Layer 8 of a small transformer language model trained on English Wikipedia (12 layers, counted from 0, width 128).
A neuron's activation on a vector x is SiLU(gate . x) times (in . x), where the dot is the dot product.

Input weights of the MLP neurons that the questions are about. A number n stands for (n - 128) times 0.0049.
n20 gate: 115, 108, 98, 99, 149, 132, 82, 109, 114, 107, 99, 155, 119, 158, 78, 141, 83, 109, 169, 149, 157, 138, 122, 135, 106, 129, 171, 121, 95, 88, 126, 119, 135, 117, 137, 143, 137, 68, 141, 80, 43, 87, 141, 137, 149, 133, 91, 153, 157, 112, 132, 124, 112, 97, 83, 107, 102, 139, 128, 143, 119, 124, 107, 88, 125, 127, 92, 140, 118, 190, 172, 79, 158, 194, 74, 145, 140, 155, 136, 137, 182, 127, 115, 117, 171, 94, 147, 165, 71, 117, 152, 114, 160, 122, 152, 163, 147, 139, 110, 132, 130, 106, 107, 103, 165, 101, 175, 124, 80, 171, 147, 131, 108, 130, 169, 115, 169, 120, 171, 165, 161, 151, 106, 162, 169, 107, 179, 101
n50 gate: 132, 139, 160, 110, 131, 151, 116, 86, 126, 154, 114, 152, 99, 116, 143, 150, 194, 121, 123, 109, 142, 142, 101, 143, 146, 105, 171, 112, 120, 141, 122, 132, 106, 176, 133, 117, 121, 120, 145, 97, 155, 109, 137, 156, 132, 158, 92, 144, 125, 114, 119, 152, 124, 97, 154, 167, 158, 135, 134, 102, 130, 132, 100, 202, 115, 169, 109, 97, 136, 64, 137, 79, 145, 89, 152, 79, 23, 166, 133, 158, 127, 83, 131, 160, 180, 84, 97, 146, 132, 104, 92, 168, 146, 109, 84, 154, 137, 120, 115, 71, 163, 132, 146, 59, 106, 139, 139, 137, 59, 107, 85, 134, 116, 83, 128, 74, 108, 91, 131, 83, 138, 104, 133, 136, 92, 113, 194, 174
n116 gate: 140, 78, 105, 143, 142, 114, 81, 190, 136, 137, 121, 125, 170, 99, 138, 127, 117, 169, 151, 150, 120, 82, 128, 112, 134, 114, 137, 121, 111, 151, 106, 134, 138, 138, 168, 116, 144, 148, 119, 126, 124, 133, 99, 80, 141, 121, 68, 108, 146, 47, 197, 117, 182, 100, 118, 123, 190, 151, 130, 119, 95, 174, 104, 103, 88, 96, 78, 150, 152, 137, 104, 118, 82, 129, 103, 108, 160, 180, 135, 140, 120, 98, 78, 123, 119, 123, 78, 76, 165, 110, 159, 118, 184, 150, 92, 165, 114, 152, 138, 97, 110, 122, 109, 128, 151, 103, 110, 146, 97, 119, 137, 118, 104, 130, 162, 127, 129, 136, 76, 143, 121, 147, 152, 125, 136, 116, 131, 56
n245 gate: 193, 136, 139, 145, 109, 184, 94, 123, 80, 149, 106, 97, 86, 125, 140, 118, 118, 187, 81, 157, 138, 106, 153, 141, 107, 133, 103, 144, 148, 106, 114, 175, 138, 120, 204, 116, 109, 143, 134, 145, 137, 63, 156, 120, 166, 141, 108, 155, 111, 138, 71, 116, 150, 101, 153, 145, 206, 122, 116, 194, 147, 58, 152, 159, 120, 108, 92, 104, 147, 160, 124, 128, 123, 94, 119, 137, 148, 161, 104, 131, 155, 158, 137, 99, 140, 155, 81, 137, 127, 146, 108, 64, 146, 150, 178, 135, 114, 145, 105, 150, 119, 123, 144, 156, 186, 97, 121, 150, 130, 113, 89, 142, 133, 113, 134, 148, 104, 125, 115, 166, 151, 189, 142, 74, 131, 131, 137, 151
n251 gate: 121, 105, 82, 121, 144, 116, 157, 153, 87, 154, 81, 108, 105, 142, 108, 137, 115, 109, 108, 159, 124, 112, 130, 87, 145, 147, 161, 119, 169, 146, 149, 134, 151, 163, 125, 118, 123, 117, 156, 131, 119, 102, 122, 159, 84, 112, 108, 135, 127, 110, 111, 150, 145, 106, 71, 78, 120, 150, 110, 115, 116, 100, 147, 132, 71, 100, 78, 117, 174, 116, 201, 91, 151, 82, 135, 131, 155, 140, 162, 133, 142, 137, 132, 122, 175, 132, 167, 152, 135, 125, 103, 126, 167, 106, 63, 174, 139, 154, 88, 121, 170, 178, 86, 99, 164, 125, 138, 161, 107, 180, 130, 85, 86, 106, 145, 125, 127, 140, 121, 133, 114, 127, 108, 92, 114, 166, 93, 145
n295 gate: 163, 141, 122, 123, 178, 81, 131, 113, 70, 124, 163, 131, 163, 104, 156, 141, 155, 91, 102, 147, 141, 139, 114, 121, 102, 125, 120, 124, 171, 128, 115, 61, 153, 114, 100, 168, 175, 119, 104, 134, 86, 72, 123, 185, 170, 75, 182, 156, 133, 116, 115, 95, 66, 115, 132, 153, 132, 115, 164, 203, 134, 115, 90, 106, 132, 110, 124, 115, 115, 138, 78, 163, 98, 179, 140, 103, 155, 143, 139, 138, 121, 161, 117, 135, 182, 177, 152, 124, 158, 122, 117, 108, 145, 131, 119, 104, 103, 93, 135, 75, 114, 132, 78, 158, 169, 163, 138, 143, 115, 153, 101, 155, 112, 87, 148, 149, 131, 139, 208, 141, 71, 155, 123, 121, 138, 148, 139, 185
n436 gate: 133, 143, 164, 134, 110, 119, 86, 147, 141, 189, 177, 128, 79, 92, 112, 131, 147, 148, 108, 160, 87, 104, 66, 153, 170, 147, 125, 91, 119, 85, 166, 98, 133, 106, 151, 132, 103, 136, 143, 120, 88, 133, 103, 128, 81, 150, 125, 106, 148, 140, 107, 89, 156, 189, 121, 194, 94, 155, 133, 117, 131, 117, 127, 133, 73, 136, 96, 116, 165, 194, 150, 138, 124, 70, 89, 145, 114, 111, 113, 106, 125, 190, 114, 80, 74, 154, 119, 127, 104, 122, 62, 128, 98, 116, 51, 81, 178, 124, 130, 110, 112, 138, 159, 111, 123, 93, 97, 151, 142, 145, 145, 147, 114, 133, 142, 124, 139, 138, 134, 102, 141, 149, 106, 115, 138, 121, 189, 125
n20 in: 136, 138, 92, 159, 129, 129, 130, 176, 137, 124, 154, 162, 144, 179, 143, 123, 122, 111, 108, 104, 149, 135, 137, 132, 133, 154, 91, 117, 197, 103, 124, 134, 76, 117, 65, 100, 46, 130, 98, 91, 170, 130, 150, 155, 119, 122, 82, 140, 126, 126, 126, 135, 163, 109, 110, 181, 120, 135, 176, 156, 102, 177, 110, 142, 116, 128, 113, 103, 147, 152, 113, 113, 170, 146, 135, 134, 82, 106, 104, 105, 144, 158, 177, 143, 147, 97, 162, 155, 156, 141, 99, 125, 146, 126, 171, 147, 126, 124, 93, 132, 98, 122, 160, 118, 165, 125, 124, 120, 93, 109, 173, 102, 147, 117, 150, 140, 164, 128, 124, 101, 168, 132, 171, 126, 90, 163, 158, 87
n50 in: 131, 138, 140, 165, 97, 109, 187, 182, 180, 74, 144, 100, 130, 126, 132, 114, 133, 125, 144, 152, 150, 121, 138, 100, 99, 114, 100, 170, 108, 132, 146, 166, 168, 119, 59, 132, 124, 111, 97, 125, 103, 136, 137, 113, 124, 97, 161, 115, 124, 79, 97, 86, 115, 154, 141, 55, 122, 170, 106, 179, 109, 110, 172, 105, 180, 125, 145, 166, 107, 109, 103, 105, 169, 136, 160, 159, 165, 118, 126, 125, 148, 164, 220, 130, 151, 113, 122, 111, 95, 144, 140, 144, 95, 158, 159, 147, 126, 126, 118, 142, 160, 143, 67, 111, 83, 102, 110, 109, 189, 114, 101, 132, 97, 171, 131, 139, 98, 101, 162, 120, 133, 146, 106, 126, 172, 168, 35, 142
n116 in: 167, 110, 112, 123, 146, 129, 85, 172, 140, 191, 118, 82, 129, 139, 144, 110, 249, 157, 107, 122, 67, 125, 168, 180, 102, 154, 144, 123, 139, 117, 164, 134, 126, 109, 66, 126, 104, 94, 112, 120, 145, 124, 129, 99, 120, 122, 95, 101, 143, 131, 90, 136, 78, 78, 124, 90, 141, 117, 131, 156, 129, 98, 144, 153, 104, 113, 135, 131, 70, 75, 127, 140, 131, 147, 192, 150, 104, 140, 122, 113, 129, 76, 94, 145, 102, 92, 129, 160, 158, 120, 126, 167, 156, 129, 136, 128, 98, 137, 133, 184, 58, 152, 134, 163, 143, 148, 100, 152, 131, 108, 126, 137, 112, 107, 148, 157, 153, 144, 143, 152, 148, 132, 101, 131, 94, 109, 129, 138
n245 in: 172, 130, 174, 188, 156, 151, 106, 68, 107, 106, 110, 136, 94, 135, 90, 144, 118, 129, 116, 102, 84, 78, 120, 137, 98, 119, 111, 145, 138, 101, 148, 117, 131, 124, 123, 146, 131, 150, 157, 99, 112, 153, 109, 130, 111, 149, 106, 174, 123, 92, 115, 85, 140, 174, 131, 155, 101, 132, 103, 136, 92, 130, 166, 132, 192, 117, 92, 120, 119, 122, 104, 125, 77, 129, 136, 119, 138, 87, 132, 106, 158, 154, 166, 134, 78, 118, 91, 97, 120, 123, 116, 139, 142, 142, 90, 151, 171, 188, 127, 146, 128, 131, 49, 142, 120, 76, 58, 136, 153, 95, 109, 79, 116, 125, 94, 117, 123, 45, 149, 106, 122, 144, 174, 129, 83, 96, 131, 83
n251 in: 129, 140, 116, 129, 125, 130, 100, 110, 172, 154, 105, 111, 131, 94, 189, 149, 142, 162, 117, 121, 131, 124, 113, 105, 138, 89, 117, 189, 118, 160, 131, 160, 136, 88, 92, 98, 124, 96, 116, 67, 120, 242, 120, 190, 158, 142, 91, 90, 107, 99, 108, 105, 105, 115, 124, 123, 127, 112, 155, 156, 112, 160, 120, 115, 146, 144, 136, 94, 139, 188, 100, 114, 151, 126, 101, 105, 96, 147, 148, 78, 163, 175, 149, 107, 107, 112, 144, 106, 144, 141, 112, 70, 161, 92, 133, 123, 125, 132, 124, 161, 130, 95, 130, 159, 116, 113, 138, 155, 140, 104, 83, 138, 45, 190, 130, 181, 126, 146, 105, 138, 111, 135, 133, 141, 121, 156, 129, 99
n295 in: 120, 143, 155, 171, 155, 147, 160, 132, 98, 129, 193, 109, 191, 107, 121, 119, 114, 138, 130, 82, 167, 119, 75, 123, 153, 104, 155, 175, 87, 112, 130, 154, 95, 178, 120, 127, 112, 135, 92, 124, 112, 153, 142, 77, 146, 95, 122, 165, 118, 117, 84, 129, 112, 109, 119, 99, 136, 138, 170, 163, 90, 136, 176, 141, 129, 79, 55, 106, 131, 118, 186, 171, 108, 168, 160, 103, 119, 117, 113, 142, 98, 164, 120, 172, 94, 170, 79, 129, 114, 131, 81, 114, 116, 127, 113, 141, 97, 97, 131, 140, 165, 102, 92, 95, 152, 129, 137, 114, 183, 147, 156, 147, 116, 151, 157, 148, 90, 109, 66, 87, 127, 139, 89, 70, 118, 134, 112, 93
n436 in: 115, 140, 113, 154, 182, 103, 133, 214, 109, 166, 164, 99, 81, 136, 82, 127, 97, 122, 110, 81, 147, 101, 114, 97, 118, 176, 142, 100, 174, 121, 157, 149, 103, 122, 165, 99, 112, 115, 99, 159, 107, 162, 134, 81, 167, 125, 161, 97, 152, 128, 129, 97, 136, 152, 162, 122, 95, 111, 122, 168, 197, 126, 142, 134, 128, 122, 144, 104, 126, 172, 130, 119, 137, 77, 60, 172, 131, 143, 130, 168, 134, 137, 131, 110, 111, 114, 114, 108, 114, 109, 134, 123, 141, 118, 98, 107, 142, 149, 146, 106, 114, 124, 156, 144, 108, 113, 111, 146, 105, 135, 122, 126, 149, 103, 141, 125, 171, 184, 145, 110, 139, 127, 149, 118, 141, 77, 143, 103

Each question shows a token from some text and the vector x that enters the MLP there. A number n stands for (n - 128) times 0.026.

"on": 154, 142, 150, 97, 98, 75, 140, 175, 144, 99, 135, 115, 137, 132, 123, 147, 121, 99, 81, 143, 141, 127, 119, 103, 112, 114, 218, 132, 148, 186, 126, 115, 104, 158, 96, 140, 115, 130, 108, 167, 149, 158, 88, 162, 172, 159, 122, 137, 73, 202, 78, 176, 119, 133, 124, 118, 117, 171, 149, 111, 147, 140, 112, 140, 84, 160, 113, 128, 98, 112, 127, 149, 139, 68, 113, 141, 133, 126, 110, 160, 124, 111, 116, 114, 125, 155, 166, 140, 156, 127, 116, 149, 142, 132, 157, 132, 115, 172, 119, 138, 104, 137, 167, 125, 75, 108, 133, 131, 142, 117, 129, 133, 103, 166, 113, 168, 171, 149, 142, 164, 90, 101, 149, 98, 153, 121, 77, 126
The three highest activations, in order: n245, n251, n295

"ist": 136, 150, 125, 168, 111, 136, 150, 142, 80, 96, 109, 139, 150, 118, 117, 146, 137, 140, 145, 118, 152, 123, 122, 158, 159, 157, 149, 127, 144, 159, 116, 175, 137, 107, 85, 151, 118, 126, 103, 174, 156, 115, 142, 127, 109, 123, 134, 179, 111, 142, 107, 161, 91, 108, 172, 136, 113, 133, 195, 167, 142, 152, 112, 132, 151, 133, 161, 166, 90, 144, 114, 103, 143, 98, 162, 171, 138, 132, 119, 174, 97, 54, 130, 117, 144, 143, 122, 136, 136, 142, 132, 118, 48, 95, 111, 68, 99, 126, 86, 136, 132, 121, 118, 192, 129, 111, 132, 127, 95, 173, 111, 144, 99, 154, 122, 123, 141, 148, 144, 158, 99, 135, 143, 134, 150, 109, 145, 97
Which of these neurons fires most? n251

"S": 147, 125, 120, 135, 121, 85, 152, 134, 122, 122, 112, 163, 147, 150, 51, 177, 95, 140, 114, 140, 177, 113, 134, 124, 94, 126, 122, 143, 126, 159, 151, 87, 96, 138, 134, 135, 132, 137, 174, 127, 138, 142, 156, 154, 137, 134, 148, 119, 99, 123, 105, 127, 148, 127, 117, 169, 149, 114, 121, 158, 130, 121, 110, 158, 170, 102, 126, 112, 129, 134, 133, 135, 121, 116, 87, 152, 143, 140, 129, 153, 140, 123, 119, 125, 117, 131, 127, 78, 154, 90, 110, 152, 105, 100, 122, 134, 113, 118, 126, 135, 130, 137, 142, 129, 133, 89, 125, 163, 108, 153, 130, 144, 43, 118, 165, 156, 158, 101, 140, 133, 109, 86, 114, 125, 139, 101, 155, 152
The three highest activations, in order: n436, n251, n245

"7": 128, 110, 107, 141, 135, 91, 121, 168, 119, 134, 183, 163, 91, 207, 80, 173, 144, 159, 102, 112, 133, 102, 138, 142, 161, 111, 140, 64, 178, 134, 128, 138, 114, 75, 76, 127, 155, 140, 107, 165, 105, 170, 92, 162, 133, 172, 140, 137, 96, 189, 104, 96, 175, 148, 142, 165, 116, 145, 187, 118, 125, 152, 172, 91, 123, 172, 109, 135, 133, 169, 134, 128, 138, 118, 107, 123, 126, 91, 100, 130, 132, 148, 115, 132, 122, 137, 152, 131, 99, 94, 79, 126, 99, 120, 105, 131, 105, 159, 127, 110, 150, 142, 166, 130, 113, 119, 120, 142, 150, 147, 151, 138, 100, 174, 121, 74, 168, 151, 133, 101, 107, 158, 111, 141, 131, 134, 142, 113
The most active neuron and its activation: n436, at about 13

"1": 152, 152, 120, 116, 120, 83, 161, 138, 155, 157, 177, 111, 117, 160, 97, 158, 163, 114, 145, 161, 70, 130, 109, 118, 132, 150, 158, 109, 163, 74, 156, 108, 156, 125, 94, 88, 117, 170, 117, 145, 125, 197, 119, 135, 89, 172, 94, 133, 91, 169, 137, 142, 107, 162, 114, 143, 132, 106, 161, 134, 141, 175, 156, 134, 133, 163, 104, 126, 113, 138, 131, 131, 122, 111, 126, 143, 191, 117, 81, 159, 126, 124, 102, 132, 136, 168, 162, 138, 134, 105, 122, 104, 129, 123, 141, 120, 129, 149, 133, 133, 143, 134, 107, 156, 115, 127, 138, 118, 131, 134, 173, 133, 85, 137, 101, 129, 123, 105, 104, 139, 78, 97, 88, 140, 100, 90, 156, 60
The most active neuron and its activation: n436, at about 1.7

"re": 147, 110, 110, 132, 147, 100, 120, 152, 126, 97, 126, 129, 195, 72, 74, 116, 93, 162, 106, 88, 144, 102, 151, 94, 138, 164, 117, 126, 152, 115, 152, 126, 106, 146, 123, 133, 100, 132, 118, 103, 127, 141, 169, 150, 155, 149, 134, 174, 138, 120, 94, 99, 143, 130, 118, 136, 147, 135, 107, 159, 75, 134, 119, 129, 114, 132, 150, 158, 114, 145, 126, 164, 112, 134, 127, 155, 116, 139, 102, 131, 145, 124, 168, 90, 116, 86, 124, 124, 126, 86, 138, 123, 88, 133, 132, 130, 123, 104, 104, 135, 134, 162, 158, 192, 83, 153, 93, 94, 116, 140, 143, 164, 61, 123, 142, 107, 123, 138, 134, 146, 104, 128, 140, 123, 161, 158, 155, 142
Which of these neurons fires most? n295

"u": 131, 125, 171, 113, 159, 118, 175, 146, 98, 140, 111, 158, 145, 159, 134, 114, 106, 159, 104, 77, 131, 124, 195, 149, 87, 152, 54, 81, 151, 161, 118, 117, 114, 125, 111, 137, 115, 131, 120, 128, 132, 124, 145, 109, 142, 115, 150, 72, 120, 161, 156, 140, 64, 121, 149, 139, 172, 130, 161, 140, 137, 135, 122, 147, 98, 163, 137, 111, 132, 135, 124, 101, 99, 154, 146, 128, 119, 143, 167, 112, 95, 126, 106, 129, 163, 142, 187, 170, 129, 126, 113, 123, 118, 150, 169, 125, 146, 143, 129, 116, 104, 118, 103, 157, 121, 124, 114, 73, 143, 126, 151, 83, 86, 115, 125, 156, 140, 131, 98, 175, 129, 109, 156, 105, 163, 97, 114, 64
The two highest activations, in order: n50, n251

" at": 145, 157, 110, 140, 111, 104, 122, 172, 118, 118, 135, 150, 152, 112, 153, 159, 135, 131, 122, 73, 118, 135, 144, 100, 148, 111, 130, 160, 141, 147, 122, 134, 141, 160, 121, 121, 119, 149, 96, 111, 126, 119, 140, 130, 127, 181, 112, 204, 142, 62, 83, 121, 98, 131, 132, 143, 136, 133, 124, 124, 119, 121, 109, 103, 161, 95, 137, 164, 135, 141, 125, 123, 132, 110, 140, 151, 130, 163, 84, 112, 131, 107, 133, 96, 134, 145, 111, 123, 154, 140, 86, 115, 92, 149, 117, 122, 171, 121, 175, 120, 130, 175, 136, 144, 151, 114, 118, 109, 144, 89, 126, 122, 56, 141, 131, 109, 180, 94, 126, 110, 87, 162, 161, 158, 170, 121, 124, 116
Which of these neurons fires most? n245

"qu": 133, 94, 134, 73, 137, 147, 111, 141, 114, 144, 108, 193, 107, 91, 182, 150, 104, 139, 92, 98, 145, 149, 184, 100, 141, 176, 147, 128, 123, 108, 153, 124, 136, 121, 117, 111, 126, 101, 136, 82, 144, 104, 111, 116, 180, 148, 129, 136, 133, 112, 124, 116, 117, 93, 149, 107, 124, 99, 132, 114, 87, 145, 133, 150, 119, 138, 75, 149, 87, 157, 124, 122, 92, 143, 156, 140, 143, 95, 76, 117, 78, 121, 128, 120, 142, 113, 141, 153, 138, 112, 118, 152, 112, 112, 116, 156, 149, 148, 136, 137, 152, 158, 129, 191, 102, 124, 142, 138, 163, 97, 115, 154, 89, 160, 141, 190, 131, 122, 117, 124, 89, 186, 184, 95, 141, 143, 87, 111
Which of these neurons fires most? n116

" Res": 150, 104, 136, 121, 98, 140, 161, 132, 117, 98, 133, 179, 154, 142, 101, 123, 152, 160, 74, 61, 147, 121, 150, 49, 146, 163, 123, 100, 76, 150, 124, 111, 146, 137, 104, 112, 84, 142, 123, 161, 138, 169, 142, 144, 123, 137, 114, 112, 132, 140, 110, 134, 137, 100, 148, 187, 197, 122, 134, 176, 152, 123, 113, 168, 167, 120, 117, 134, 109, 116, 142, 152, 116, 100, 160, 168, 137, 121, 136, 88, 111, 102, 159, 99, 120, 144, 135, 124, 153, 83, 149, 101, 114, 102, 138, 143, 110, 164, 134, 114, 138, 150, 126, 110, 63, 127, 154, 134, 130, 119, 122, 85, 94, 97, 102, 123, 171, 120, 142, 115, 82, 117, 73, 114, 135, 122, 130, 121
Which of these neurons fires most? n50

"0": 167, 115, 122, 117, 147, 89, 145, 117, 132, 116, 182, 138, 108, 159, 104, 144, 134, 142, 130, 132, 112, 125, 141, 161, 139, 141, 97, 104, 112, 73, 146, 105, 117, 135, 86, 134, 142, 176, 104, 156, 120, 156, 161, 127, 99, 164, 133, 136, 103, 207, 120, 121, 124, 130, 107, 168, 190, 142, 187, 141, 125, 148, 142, 117, 146, 168, 101, 131, 115, 135, 148, 172, 109, 90, 141, 144, 139, 103, 105, 127, 160, 121, 104, 82, 136, 152, 108, 93, 128, 127, 100, 109, 141, 135, 123, 97, 125, 133, 155, 131, 150, 89, 131, 125, 92, 115, 123, 139, 164, 117, 164, 117, 65, 146, 139, 119, 144, 112, 86, 141, 93, 116, 118, 132, 86, 161, 153, 113
Which of these neurons fires most? n50

" who": 131, 167, 145, 132, 107, 123, 152, 117, 138, 125, 137, 134, 168, 125, 144, 138, 177, 170, 130, 115, 156, 101, 115, 147, 93, 144, 123, 101, 144, 110, 131, 164, 137, 134, 126, 153, 121, 107, 113, 162, 165, 175, 129, 130, 123, 128, 122, 128, 114, 94, 98, 118, 96, 129, 155, 107, 141, 116, 117, 138, 136, 158, 122, 138, 99, 216, 180, 201, 98, 148, 121, 143, 104, 139, 125, 157, 132, 192, 155, 164, 159, 97, 110, 126, 137, 101, 128, 105, 143, 118, 112, 99, 131, 126, 163, 93, 100, 124, 164, 153, 113, 138, 145, 193, 161, 88, 136, 129, 160, 99, 133, 102, 83, 95, 134, 79, 150, 128, 126, 180, 121, 176, 143, 115, 143, 109, 125, 136
The two highest activations, in order: n116, n20

"M": 126, 143, 201, 129, 127, 78, 192, 129, 103, 154, 66, 116, 108, 140, 152, 127, 122, 110, 124, 83, 141, 105, 134, 106, 128, 132, 149, 93, 106, 83, 128, 120, 130, 133, 123, 121, 95, 143, 116, 123, 115, 154, 134, 116, 122, 151, 112, 187, 159, 139, 99, 137, 143, 135, 69, 122, 156, 123, 132, 120, 127, 161, 130, 125, 132, 117, 111, 120, 128, 123, 164, 138, 119, 82, 133, 135, 144, 97, 172, 139, 130, 143, 156, 108, 174, 144, 131, 145, 137, 134, 147, 153, 144, 140, 134, 96, 142, 147, 136, 112, 130, 146, 161, 129, 181, 130, 121, 142, 157, 116, 122, 101, 62, 125, 170, 136, 164, 107, 114, 119, 106, 127, 159, 125, 95, 143, 155, 106
The two highest activations, in order: n436, n245

" The": 133, 111, 141, 88, 121, 121, 121, 153, 133, 142, 158, 135, 147, 117, 128, 105, 127, 119, 121, 91, 128, 127, 161, 121, 131, 125, 99, 176, 115, 165, 145, 132, 111, 104, 106, 119, 109, 126, 128, 127, 158, 103, 132, 113, 105, 147, 85, 153, 147, 188, 113, 136, 142, 152, 155, 119, 146, 149, 161, 141, 128, 121, 75, 138, 140, 112, 79, 135, 107, 109, 153, 100, 144, 121, 105, 97, 100, 169, 121, 167, 156, 153, 110, 88, 202, 119, 119, 117, 127, 125, 110, 122, 85, 116, 137, 113, 187, 155, 135, 132, 147, 135, 129, 139, 141, 144, 115, 122, 170, 168, 93, 124, 58, 150, 134, 77, 117, 99, 142, 152, 110, 170, 120, 119, 114, 142, 142, 108
The three highest activations, in order: n50, n251, n20

")": 120, 134, 122, 156, 139, 132, 138, 126, 154, 154, 101, 120, 149, 102, 70, 133, 97, 179, 87, 173, 163, 125, 166, 146, 130, 135, 157, 83, 85, 109, 139, 148, 125, 112, 81, 182, 124, 142, 159, 131, 140, 149, 125, 118, 128, 157, 139, 121, 135, 116, 121, 106, 153, 124, 127, 132, 165, 140, 145, 136, 119, 136, 124, 128, 142, 129, 148, 120, 120, 116, 125, 123, 138, 133, 103, 127, 137, 159, 108, 131, 101, 113, 105, 143, 100, 127, 83, 137, 167, 96, 144, 127, 101, 120, 139, 180, 106, 128, 154, 144, 169, 108, 102, 205, 161, 140, 116, 115, 132, 113, 163, 125, 54, 121, 123, 127, 147, 137, 153, 152, 103, 129, 150, 121, 158, 173, 110, 108
The most active neuron and its activation: n116, at about 1.5

" this": 168, 126, 111, 124, 151, 101, 132, 164, 135, 91, 149, 167, 131, 217, 118, 117, 135, 169, 122, 122, 142, 139, 142, 103, 140, 118, 125, 112, 127, 88, 166, 137, 120, 133, 139, 135, 115, 115, 134, 148, 139, 164, 90, 134, 138, 137, 128, 178, 132, 134, 129, 113, 154, 142, 164, 145, 160, 132, 146, 124, 117, 183, 117, 107, 174, 130, 133, 128, 125, 142, 165, 108, 155, 97, 150, 117, 140, 181, 113, 168, 169, 99, 102, 127, 138, 148, 154, 124, 150, 147, 122, 117, 74, 149, 94, 120, 123, 129, 129, 155, 117, 110, 144, 160, 134, 151, 113, 108, 198, 157, 133, 133, 64, 114, 117, 88, 128, 134, 152, 115, 109, 136, 124, 132, 113, 84, 70, 130
Which of these neurons fires most? n251

"'": 103, 135, 98, 93, 167, 141, 148, 143, 154, 139, 131, 105, 153, 146, 92, 144, 155, 147, 143, 96, 129, 88, 128, 124, 102, 136, 90, 161, 107, 154, 104, 130, 101, 103, 130, 131, 121, 136, 118, 131, 152, 92, 143, 132, 93, 141, 153, 157, 99, 123, 63, 163, 95, 138, 90, 132, 167, 68, 124, 148, 104, 125, 146, 120, 161, 149, 153, 136, 168, 116, 154, 115, 108, 116, 150, 153, 132, 139, 168, 122, 154, 152, 118, 101, 167, 161, 126, 117, 122, 134, 86, 163, 169, 121, 115, 57, 159, 142, 88, 161, 122, 88, 157, 116, 150, 139, 123, 144, 167, 106, 162, 89, 94, 162, 116, 187, 109, 125, 152, 129, 110, 176, 155, 114, 110, 107, 124, 82
The two highest activations, in order: n245, n251

" the": 118, 164, 100, 70, 154, 98, 112, 165, 119, 80, 171, 161, 95, 177, 136, 122, 98, 121, 132, 87, 124, 141, 116, 134, 151, 113, 130, 125, 132, 124, 138, 135, 119, 151, 86, 134, 115, 156, 103, 140, 128, 160, 102, 146, 123, 116, 114, 171, 170, 137, 108, 133, 102, 143, 156, 134, 150, 142, 158, 166, 159, 128, 105, 120, 165, 101, 72, 138, 116, 108, 137, 100, 148, 117, 125, 130, 138, 138, 113, 120, 140, 130, 76, 133, 144, 143, 117, 111, 143, 144, 163, 126, 62, 152, 121, 111, 132, 141, 148, 130, 142, 124, 147, 123, 158, 158, 145, 126, 177, 123, 139, 130, 55, 124, 126, 99, 150, 94, 151, 166, 100, 131, 123, 154, 145, 115, 132, 124
The two highest activations, in order: n295, n20

"ction": 155, 141, 147, 143, 143, 101, 147, 157, 102, 118, 101, 171, 138, 134, 70, 116, 122, 191, 90, 125, 152, 112, 161, 136, 137, 171, 123, 118, 155, 140, 165, 163, 120, 138, 71, 100, 130, 125, 151, 146, 145, 131, 80, 141, 160, 139, 149, 185, 136, 138, 69, 117, 122, 126, 164, 121, 139, 161, 152, 105, 125, 176, 134, 136, 127, 139, 122, 169, 125, 113, 103, 126, 176, 112, 113, 147, 113, 123, 103, 153, 133, 93, 148, 141, 108, 138, 146, 112, 113, 87, 117, 107, 110, 98, 111, 104, 129, 126, 117, 118, 138, 125, 156, 167, 104, 115, 145, 111, 175, 150, 116, 155, 70, 163, 108, 81, 160, 129, 162, 122, 103, 136, 135, 156, 149, 106, 144, 163
The two highest activations, in order: n436, n50

"an": 162, 114, 143, 99, 113, 136, 156, 150, 141, 121, 102, 169, 153, 98, 88, 144, 143, 129, 122, 109, 158, 147, 96, 122, 71, 168, 138, 113, 123, 172, 156, 130, 103, 122, 119, 126, 115, 134, 136, 112, 118, 137, 155, 145, 158, 177, 128, 128, 89, 142, 123, 97, 134, 111, 139, 107, 144, 125, 103, 153, 125, 146, 121, 111, 140, 134, 99, 147, 85, 155, 144, 123, 128, 111, 169, 124, 127, 111, 131, 134, 140, 122, 123, 107, 112, 155, 119, 132, 144, 127, 126, 165, 112, 146, 104, 162, 127, 110, 92, 141, 148, 129, 138, 159, 120, 99, 132, 98, 119, 100, 154, 157, 38, 121, 149, 138, 133, 148, 109, 161, 117, 124, 127, 124, 145, 96, 99, 148
The two highest activations, in order: n251, n116

"o": 119, 157, 129, 132, 84, 134, 128, 166, 119, 113, 148, 97, 167, 148, 143, 155, 87, 180, 152, 138, 126, 146, 142, 82, 100, 174, 110, 183, 93, 166, 160, 108, 126, 75, 84, 65, 85, 97, 56, 148, 105, 130, 136, 107, 117, 167, 102, 92, 110, 126, 89, 113, 96, 143, 120, 149, 125, 94, 151, 116, 119, 114, 136, 127, 88, 136, 151, 141, 173, 163, 111, 130, 128, 113, 130, 181, 124, 177, 150, 126, 80, 129, 92, 92, 140, 155, 150, 144, 114, 105, 140, 155, 138, 142, 117, 99, 119, 130, 147, 113, 134, 126, 131, 196, 117, 136, 122, 156, 109, 155, 115, 123, 83, 134, 156, 128, 148, 161, 119, 126, 130, 128, 118, 140, 117, 103, 127, 131
The two highest activations, in order: n436, n116

" One": 137, 122, 147, 134, 159, 97, 145, 145, 133, 90, 78, 95, 173, 119, 91, 121, 120, 168, 165, 121, 128, 134, 191, 90, 102, 123, 105, 105, 140, 117, 157, 137, 173, 126, 132, 147, 88, 140, 145, 133, 135, 108, 191, 120, 157, 155, 121, 138, 133, 175, 122, 105, 149, 127, 184, 138, 189, 95, 121, 116, 175, 147, 121, 154, 145, 134, 114, 126, 130, 100, 140, 136, 93, 136, 132, 116, 104, 153, 141, 133, 142, 116, 102, 107, 121, 97, 142, 146, 172, 82, 96, 115, 102, 128, 170, 101, 148, 113, 144, 139, 118, 102, 135, 178, 109, 147, 93, 124, 89, 167, 126, 114, 67, 126, 148, 101, 110, 125, 131, 140, 118, 153, 110, 104, 102, 118, 150, 131
The three highest activations, in order: n116, n251, n20

"e": 104, 156, 144, 114, 158, 109, 154, 171, 125, 106, 140, 124, 202, 105, 106, 130, 108, 148, 109, 143, 156, 114, 132, 80, 125, 164, 127, 89, 121, 184, 155, 127, 93, 121, 133, 115, 136, 140, 79, 111, 121, 190, 119, 137, 124, 156, 124, 117, 142, 162, 109, 124, 105, 56, 115, 100, 137, 145, 134, 158, 104, 134, 77, 120, 157, 109, 134, 118, 104, 138, 127, 138, 138, 95, 112, 136, 131, 108, 136, 126, 91, 138, 120, 138, 133, 131, 170, 135, 144, 143, 114, 153, 133, 93, 130, 143, 152, 101, 143, 121, 134, 126, 172, 172, 130, 150, 91, 113, 83, 150, 129, 112, 58, 152, 137, 109, 114, 128, 111, 150, 132, 116, 144, 80, 147, 117, 121, 104
Which of these neurons fires most? n251